Layer 10 of a small transformer language model trained on English Wikipedia (21 layers, counted from 0, width 128). Numbers have three digits each and are written without spaces.
A neuron's activation on a vector x is squared ReLU(weights . x), where the dot is the dot product.
The model reads these tokens: " L" "iber" "al" " Democrat" "ic" " |\n" "|" " " "200" "5" " |" " " " |" " Ind" "epend" "ent" " |\n" "|" " " " |" " L" "iber"

The vector x that enters this layer's MLP at each token. A number n stands for (n - 500) times 0.01.
0 " L": 471350520440283685609386487536550540366433527583378431433596670738468451228582468478715529504289725526814332506532372303646501597550505456314585429543383504501492379596531625353566487563391555445735513453656510522436520630364379453589614358358330376460462455685725545598329521353203364440454445674492491465768467549630363582583630401452402438613637371344529588668571467489424530734448
1 "iber": 470644383583644599412486574462588568493565439565122230567460528898558446405399541632671467464577557617385524525446338478489468423410321284395384612320400579591225393451560658625484401468404688770363510622707521623559722400443413548551646386642347410585592575571611491590598383324236399447565435750451264410665373488586583549678579579542550464442523449321550454496573692506211475547333
2 "al": 484505523585541551661408625582360772329789526389146374494417654714292612407288339595701647574343548421561556514503424497492484460516528341435384506304495400473416483677510452589616270473580650644584529613637711653471678414564296485341564353357239516375486512526561485528594474335293486576358480791528416485392405487445490557545505406619418242662614475579560368665526585689330738421525
3 " Democrat": 525504346693554690521517637519410595565565483488131380543393447692441644332238529602593488546530307448500440623579340567535468421581449322172471370290654496631397410449454602556550417510425476678494535719476656578394546544313359582499650461596328311461492651623520485555756365310122410568454552825417426432685536462526528684784591373482273411603655525287533407719518554351615480638495
4 "ic": 503499488575538629615530543522332585516737510384116534419617632582352632207228347536772695531384577434700654653571265409562420378466576312337419455273449479443461380709490450376444343537391646587499526541599595693582649551533431470403489496591334584464354462526543610410673422417273425551429544722363409406642622507422477638603529200611582467509593505463536241646485482633485789517439
5 " |\n": 508424479278429552496382555464572662388694551433212366323461675718382393389446358493658576427527583291717399477571489560627578547478512409285547260512306469444385367722525724459574483583457644640480481725596734649528595544415459454494456440463480418276581462538485647642599369379357498590499501713402480507783356531434401558526566423339505255881523526092558369677592433600572642462569
6 "|": 408357441548352597514466318535459645415472524501381278391522586652232584471589411561633623368462470489746397492613328406585425372465646334420580382549458578569264364602503682381514383492441607478650519651657512596503631641564348537553672469350440460334629400812585571546590445382225291278645466777517256485693443652384350663641630368443409390786561409179449425814566550537668637608484
7 " ": 472472433506514381468431392492490522408646543432360239324591493681423647368493339542490578512258538475714431578594047456484540393372602451462595356332474421397316472743544799296497439332444665513438558940714585465597536551465549516438458407374475514366553463653500610626646454487413534487550530746416344562797330556659226641495570488606565356675628510340439429828608516460576666545367
8 "200": 456584265523446487298432296419514577554587682446163401511543607665323634272486461530524674567520613419601413703617120243501575423455406446419563306491533420499513563656650591615451313623378427438344628677537513516508618550521461511592524377551617491266485528774414477766646387345241452484404647792368371601620499574584417623682475404575456319559672622320491256532762573491471556588404
9 "5": 358646397647447438579683402414361685509642507535192390504550617762165556376642406400551510688392441463667304674570266392608481252443501494522514451399366534399336413587565768437398452441504702811505399698685512599578631517424417508526603503561423419346497517768499536498609448401422559496456597591477442469748501618414315534500601320683502109562456585276472313666575443781374601551360
10 " |": 366435473676442419489398274399453731408591584458443255482485635769278507446500549713549624363463414576661376455558405382607539338445501348545554432443407559526151357548602781438486274510563663486569513616623520655555452658453273458531508488465431442311581388769579633393678521288253335398600394706569363523680380561434370722767564413581516304690604403313439437794575431685596643637470
11 " ": 388507537592527380529452459491566591394619598507245318295572497710360573353344471548472618475269610504703397645529096533474530394365624332492584337332451476381256339682570870342501491344467609585470544802624686541532437521362507574415400510428319461357635403656518636621639455411389461578521512751410366614714327633645201749632482479597555318581673520354492468733574512514503567647417
12 " |": 390480548581453481486353287435501821429538502431446461400419627776338526460466538771540681207436432570770420428493333429575517455490435219572574472490303500425255339590632708518494318582456568474458543693716591593519467518455349500577337387417388442355557336793496654439632490209326436447601454730593375504644384587379417688733614517604500485745629310527510382747531444631548557579429
13 " Ind": 480499488555547582440489375578585849480473582528393333559415506482184810476338348619517614480456647564413380303541162647682373476507570449408447413423393513398253576439606628461533326435713660672446693593539554493536585662408373643498528500680276325530525495384499637650446331464082499572336672780383401426563354584520607562650395478476568496590577470553450444519688428551408522637398
14 "epend": 444611430436526525533429461514345363577521466397278319479491432840622544315319657694539619458595485414498567490417397518397608547451378268162512338278545567377343520590512586504569442602387628541442488636610585527562745537496485506478742540567265453453218491535497621543799251446372457606499503740370448345521577543507363491829600506465353455433669496402420474827435656726496570738370
15 "ent": 606587415662541596614465577566386629449819459417293419538437608732399637353324470557690649517392602330621558560487307542471437321459460246421394405321525459503455293722518730525542394493456457500479585570556745621506551511552353426563431294579193666538369374576626327581593324419226399471522488928521315505619512550357475461592534441472408427622683582545502307727441479633552651520401
16 " |\n": 488469438276577487431384557492604694409733583395256366403460657767301411383495439531653522364541585331683369531543402549605503541449497357275510267504230557380353421772475697485577459518469553743510502789656775639535501605435457419454376535509402467322615349569436617602578367460345489632537580637444464522808396509446504530561532397377549189743553545173494302676576398596598613465539
17 "|": 443330416572367582499430283538451656412509530490403252416529588672206618464577390562631612372490468469734429493615318427545409399462623328439552359531467579586270396579512727389522393497458587527649532651686533576505607626573306556551668522377452479315649403818601575549600442361211281303620476769515274476663450644398392663650618348456386343772589413185425379815541549551694614568461
18 " ": 428492429516531383451444416485501586388651559452339265319613484698372679367486398563507587484286542449706430595577082492472527369364655437494593354330488460392293480706565863296497443321432634548502549917725601500594555522430527524423439452374462502392580444621486621635638417465431509493522564753364353555741333542639263692574560452594543283634665517264435419855573460455590634516367
19 " |": 393433573564433434464334315414486828466532511437445391435408568804304597429534507781553653284385342533727451360504305366601512420538513302555569438504311504520267384606671644489469262567404539448502533639728523566555446554479356457594354401297507445406532408768515679406643468228320474380644514690561398528699404576395471713680644477608542439779637381452476381804536418650522627535430
20 " L": 391531525562541577585336271441431715119619566486390186598498468674308555362487517409480536586335579437593584324608251430467789588536505320508548246463380588299344442580616771481464444438522500538481544684717537634336498646395375525479689446473446355294542380559636616716552498534271643560389566765497603599611457540513439588689488520536471302487684487356590437647518419620345611562256
21 "iber": 434671432556697524471575552454646630335563489525158090541501449982469455323429591622631499448517509628346579549388264403309529410354412281347437595369381627576222355425554671539539485466495599720293475681627409664472733434425402542576625415688429363562551516519594428633536387356315431552613462698418394521570436565524581672747509554582591412516597467408514447498639648584271527485326

Each question shows the input weights of one neuron of the MLP. A number n stands for (n - 500) times 0.0021.

n119: 447379517364464607530480567506489478483622478491664527511375472436551344571554430472351371439529406733431663637514503551565486386404457420551532468434585457418557372594731701529339489477678405540451483354421506511630555434628316671608511491500466634656497335494302449480630428612470458534536630423472506411316533491576403424519492539608320709624632548542434547530671472534523522592467
Which token does this neuron like most? 15 "ent"

n511: 613488428587651419469509491428475432544690568310741411334682516512595440497450620352532357331510513418435671444302429585467682380362440476427616391387367415675434554626462317452562676355700564434513670255519391619623503602364539430555426591556431600454551485466506594602481468469664593380484669527581407526636247422569512596467321651543487468447401412560374564645469563429434389574493
Which token does this neuron like most? 7 " "

n313: 456525422337406480537418677452513600637684575712435705490503510379548462544503544537569485436497561487673521570493616536428305594530404397497580433534546515455493475463472559458372497399372472477503552523392397490498297418622542658562354552458314487398561545555458434510576380568622457574488500583600534467438438495568525560385510557549448498591482378404606579493436513335681522465389
On which two tokens does it fire most, strongest first? 5 " |\n", 16 " |\n"

n304: 577470441382494441593529444429503473491403518519211513545482650363545489598536432654467553418460491557389584436421618431469586454375152662374470545535635438592409527480282471479460551503633542375572705563583453532564451567646525533462660402388518402580652544588365619400577635444480488674626468445362427724391591512292377509411506532399677503503503303455584657491509542303533486494503
Which token does this neuron like most? 6 "|"

n42: 371455341448382463679429513374636357431585497548581593420425566497460426404548531542538492531486444599529612695566409481506524539415513464656445472490603551389333465500696490390586580361652535546383487538434348581435525541492767543497458376629503429464433532542539388440361449503650606392550573521606688451482455608556492352492446589500500660321492444545492362338622454500428477500559
On which token does it fire most, and how strongly? 21 "iber", at about 1

n276: 468564610453343417503397506548497479522440549543557584672300588545717395557343538398453655566576626302608561558539611447652482595568426425429279413581527482445503522449337476348519571706503565463644403435329488494482589519663494630434410589490635304484593558390427518606497407634348424646412340518579648563594530487543415580182565518329601411601453380429545398556395435473417326470738
On which token does it fire most, and how strongly? 5 " |\n", at about 26

n168: 324527530350476351558636482547494556443561500487535638422599361471449406503329503371467491350494422260439488488394629717638536460413314631395626480433390338595563578658503561475407539365555612446536382636551744535310506497380623352430515608497539472525392583373621590448419521577682767419370497326485570448571532463500585517506491626372583425485637638452453617552634578521488460474316
On which two tokens does it fire most, strongest first? 5 " |\n", 16 " |\n"

n90: 732372561692434411697686450462374336458457408351630597531433411274484556530447379451704589445480297492525459483542482424494579535416472634525451574593419624575621574484497582465578461447372452542511597491486472516547622449566520472538371370471436647424602600422475520483458466511410581381536530467539414543475467459497486699570527327612543356424377596716390374349445542544352591613573
Which token does this neuron like most? 4 "ic"

n171: 523471361363569487534753430557468322391588456391500352542622560378500661345494411556416402484612330548541507541591477503735660503628593665519241506578537698722574458519458618464510347468464526445523472199503385484509233552481418461525644540658351444447616550643314391386624358471571510468405381491668598715465418705462406469481565606584668467375425481519538638454450288427474454487627
On which two tokens does it fire most, strongest first? 10 " |", 9 "5"

n178: 494617604349458451509436518555540396590326329546482494441590338548529550697611775588509534424414531296539387524619600338510321729454565422512402567497551670509580559424484449710471343463447619494500324537359577557678548462418443609699724621416337608577447527476546617309534372576497476606345542587604547365485570382290491595405440458407627497395440549639579560455503357552420325451481
On which token does it fire most, and how strongly? 14 "epend", at about 7.9

n249: 410587517553537590489629529503500477485384405580497494506520437426440467393529606480523466509473418608582467543448369596457456632404567621684780418514595349477570444440337401324611465471532606442624474380656297299597551559497440579659554557439630458530409463388303384656439341255418653597606312444514381417600531377465511542382492548390610424602470552503514696584576418486509503400688
Which token does this neuron like most? 0 " L"

n20: 608395529398431594466497540339481532451517471411526353495462401495467779677465454708552503643500295468516393641609587505423449664489414594522445579406552443607425728513412427594372492573566451400410428451564508697484414448619456443597463444472645517424430553516529427511508391447477390625593669442575539527372466419527542389534456479689500497363549427438431532355576508660419546463500
Which token does this neuron like most? 2 "al"

n127: 491500571521476503503515542343542485669383797411417598479578500382681437506560549382515568524587702334485710447636551376620665444461533477563654497450587407640517400597430526531625380449652479397653612454590410453576453320494317418380435460427557549297497500494352254454398485500421512555408500500509392338494601345629426581485480518459410610614592611629603662462515425387650563364249
On which token does it fire most, and how strongly? 8 "200", at about 3.8

n240: 506546413609449519760511557526538462632531674366460419657528389546448636577497582403528307678616651423330543495519554351558582508407379559552573399471455497530574553610458476523554486627517447608654459458541484668419446483433455472484503548431541489509472400582532470341429533339588571478576546473495430461364468716445449482505426387406667577489285274607433401489599423353642408473405
Which token does this neuron like most? 9 "5"

n105: 435452367637483489503557687620683520526503424397430389517408494455567348525620352503480568638385451494438443641633650517443574577286374456598647546728450491565409382464468556526290560383465488385445525549514571511461524433441650618651562391557511465494592607395351386485489642582547387290556410511661614622514584456386497434483608531366500618680448477543631643530628359438454511528354
On which two tokens does it fire most, strongest first? 21 "iber", 1 "iber"

n309: 373527758558500455488562491619674369530399420545547509599530583515664523657635305743436618623587590425389394636447306669595473481500551442383592539590552554387391594485454380485519581545552542497387400649515428456605491537588466373324603444425625414463569361542485362533446464500494589548547459326464577665494414596243344382575517509588451559431540419515345562269494365426616549544306
Which token does this neuron like most? 7 " "

n490: 596701481451491602453624465658452602641579452507456470442362373478624567484561254462516452667530481555588530617528610342554330460449458653726424455534367474745700587421510606556463651362328617419591418481660292372475563487402411506588698444214522543423561462608519228533654481538512478610471321525624493477354462563301528515568540585528648632545507523365365522379566368332420312475490
On which three tokens does it fire most, strongest first? 9 "5", 1 "iber", 6 "|"

n280: 461442534450477468576609589506347434598382377534506448581419457574554569727541422438573537608467558404361536423440464669375436357615633438564485478312534442405508439398500441625641474303579488425529361383517431553494575615565485427718483488400641782482689654417443610512540462437494196497526421531454657532520611449442577431578676356486399562509406451532475647659486497440497605432678
Which token does this neuron like most? 6 "|"

n399: 626593442345440661386395528609475598431622570433433543467515380659455584451518512493413252575681510401537609372497500485561429584444383530525659545527400439659539495406335428477516503439487510490598537361487328490604599603468605572540609453434477662421505560482435533405563351575471646462660520473384560433515438474508485507485468376609636540644477503561388579598406548492508490468474
On which two tokens does it fire most, strongest first? 14 "epend", 5 " |\n"

n173: 270560492551457462468429565575563552580542617395532590354544478459565393601539511519508421362364552420279488508519440431706550460591580495367458526446668373629593447511702454636628453652439542489489438623585409709441520604511631547573370477301590475523497514383503357497544394497615691514544503591445480447565448395561495505426468473312429428472570456641543446373613483239527431443399
Which token does this neuron like most? 8 "200"

n389: 543524456464383435500512409432527550467394430428477475737592553515525525638458381378572518384448265354375528591520556509357536424612607555864591575428305601415603354366470425454577390586443452446452541440509320503526632630654433548549695680363491594469512570594395550512441641465437450512289468529477485461535547411583631372420586700474445611707590482453358485389546619435533571421639
On which token does it fire most, and how strongly? 17 "|", at about 1.8

n283: 526633497523337633484554528607373465643301418585559668462439503613401455605446531478458462334549529388413593607374532506269557516618624643404428497611414408544387625300597512628414548474471429327555252542573671565547500435744444468397569415380696526695743318551588586484436629418460333346453481379487487536572340408433660610546469425562647551475400474388357709417392612557294656522490
On which token does it fire most, and how strongly? 1 "iber", at about 1.1

n447: 467571497559323423550475834598552618490500525589582219616335525374646500553397556503445392355397413432405614554662506432612548586461652525510404542422628442263522461532526585411323709487418536458654456467282667613412324356547563481424516490365301348400516516692449510464606657519469366506576497475548421677430500633539440451323344491560576684632454623419610714320506558640426414392436
On which token does it fire most, and how strongly? 11 " ", at about 3.9

n330: 405535459382596621581635456571678382450615441409555325645598553456480537655542452512362444506433328622390404348623652524416494622541399676318597475739414349524426443602449592457386559503554395366455447413547636670355509422424635428404488365460494595592518330509386506334497302482494526407688602491424600406576442433536570421337574497558329445541500467720485523589667452597485517523593
On which token does it fire most, and how strongly? 16 " |\n", at about 0.6

n208: 482520417586531373503554406527581577587565368322582591575523489517576481604636586520441577565614558619565467668586693564664616521382500418448426647492447294535528433664624311497278295543394579544291571318278298523508494388355437313508528581324523438437497506569531552582488403554424644465437409542428595583511326521491554494425475435590616565399465535509613525656644500480520397429500
On which token does it fire most, and how strongly? 8 "200", at about 2.3

n93: 637535365427579535679526383268390453598403433579619459379716585517478523391533486486635477555399622334538398447664575539410506451547370526440536472575486497627656408564666592677546450533608359533647360446394435532497494322375573557448642610547350628475396564570360580590515614418609500464386517445582648428450517463553555449277434317584457486544419527423407399443610622242695406418537
Which token does this neuron like most? 8 "200"

n16: 473537414535687329611586390522516461503470565354386575627521450560560540467474460518364330653530534661425497412607438537497495399529690531463522552641373516458432495371392459571566402540465412450605394412453479536676522666521459652374554418553589470388627427495406582462421676453354406564664541387565476540495586437479331566454398371479535562429578627608541552500428317487505368529472
On which two tokens does it fire most, strongest first? 13 " Ind", 10 " |"

n492: 490445460478509580560528696506633494577430414451445477584447497391547697620553716597309524491615484435530594634531489519393559439722348428662506290641342475429598388494383530535580661481412331531403460531469500602685506459758414556349697452614417535545385546377466447472463409623368270447421370557549418655414534612515406405404530518633538558679576537485373781527443488454562509281419
On which two tokens does it fire most, strongest first? 15 "ent", 14 "epend"

n180: 483351391468311551464439436355514346548422489515525488613466626641434457757534535514466464589488361528329412433628604534613455497537619456616454489533391540430590358500483511372673401429560629545489461540405627495472456420639407548550533328607548454623500703590528542451525511469363685526651589333438399480578642561350578457538375627517401730469486432675552514571574398508503357436367
On which three tokens does it fire most, strongest first? 13 " Ind", 19 " |", 12 " |"

n38: 472443398577443485515518656570403365339519482484560634570606557494397526468421581533408521542362494479616487694461691598532500531703454482445233480450676445425410473432438409491255333573755353442426455626488343603521491377372419427527657450672581509661445557506521476368557322707532611552587479356422447398647443657527598570453509476258603622600565436497583464377515415413470320533652
Which token does this neuron like most? 3 " Democrat"

n437: 351488649457254437532575697434530575415602417554524449461545506444486471579594613621518616538491455439633475333574544543456298711437470491370574545567573328491662375405503462553494512494280289476503242674425440579459615463346519400571494450715602528691527518473447536377566592404564611573470494690718512414515461366434568419552584524312441610434531533403659506308521600458440555325409
Which token does this neuron like most? 5 " |\n"

n241: 376676562401497503486407424482500673537553514448624524486523393478481489597491423416436282452568403503478381531418552448452586406494592467428488624606450234636602517590593444538364620666361653514488691581509497475567524512646267569436573364650654550479503633574477406340697370591450509725525539439667363462421379559440542475503552665386447396483331446560452494544606666449529448570470
On which three tokens does it fire most, strongest first? 8 "200", 1 "iber", 12 " |"

n396: 379343378257345479611585647484454466503440448362421601444339613609424459664596394681494592567506367454473529637534481562558481382611478434534519462386685574521479528651481470481535410701456562475525485591374528590412497431518516575612570210464764395632398573325427512425435547552551218637582530437711532412418655519519527515512536458446319520491381763608621437557569491448408683594361
On which three tokens does it fire most, strongest first? 2 "al", 3 " Democrat", 4 "ic"

n340: 450429492285422642494444373387440497489617416424640533483529630506446354627377377461353545464547557569486387612424595523584583606557349550540482602517494543661470586533535594321476648574439434446445567186457537497408474604615568572592564447464554336491477416443500480315449364602583723595430511467322436456309478497395573694503618497531515463437570483289531539489461434376497530643717
On which two tokens does it fire most, strongest first? 5 " |\n", 0 " L"

n435: 515432684324604520670398330548245494577482401479506391434537446579578552400405580416459432379669652569444557531449412488452566594660483556488515670430497537497439569363357503594506517480555688509619407393380431637534636500691420292640466494464420456563630557582475408485531500585564611590339449419500330447392308562695545547328483343500494401600450463649447430552447506596546497444611
On which two tokens does it fire most, strongest first? 2 "al", 14 "epend"

n33: 430497602411500567349388519547510372468444573654608527445639449380506561575468466598585487399553328461421436513417698344381781550436626692419589655409544490439550591459645384503537423494438732468300497402680333733598250582506537354506383603375471444507422471593573406395574565593600458497337326723446477447516401440577532636285653481736507361558572338513557642444434370388474478653621
Which token does this neuron like most? 10 " |"

n332: 489563489396457423357590451552500281464455508471386517492511511646430550473517437441313429614440688611397468533677505717576453540585403564606475461621399503387410472343511511509397525248511508580472459346558552484438460433533480455370243403425588665563572601478456588332503506456503475589568565562661593441612467554602519653583521408597526513310640539530622589447414361544494439462673
On which token does it fire most, and how strongly? 11 " ", at about 3.9

n363: 569544462614403494469544121480580592688288415490560638439350326475545418472593528666555497497549442474563490535481592478500506576513564332506680446516605474452678590653578506438480436558374477474604563716532602407488674601478569458484437428654395379543381623456506513526459335380658598416717497531323761321421447375331503436660454669494572652586234471589650478371323439437529439355423
On which three tokens does it fire most, strongest first? 12 " |", 14 "epend", 19 " |"

n31: 439586385280601592490484435448388490540409412440604615503616513523475403580430624461570274523452401812536628712438643483507245316645487391487666531368356460211490577513554642456538569576510460473423611500632484394468572450571323630710477582393648463795566624326555513490398400428458552407686558526418517534578210462546659440382474591358537327477540520543477678411436523320467402630645
On which two tokens does it fire most, strongest first? 1 "iber", 21 "iber"

n147: 422451414647524473458666532418446564448408508569362640568581492447533533398554443540330511447310451587548565561660539535611516464384492318595650393542597530527471519582583379441494568383563434454384393571584492513484413456559508593426473483722691494475394455521433270434373410516600505650495428374634616547535367514516583438602563487302461563376519619503314495497339538586392505492690
Which token does this neuron like most? 9 "5"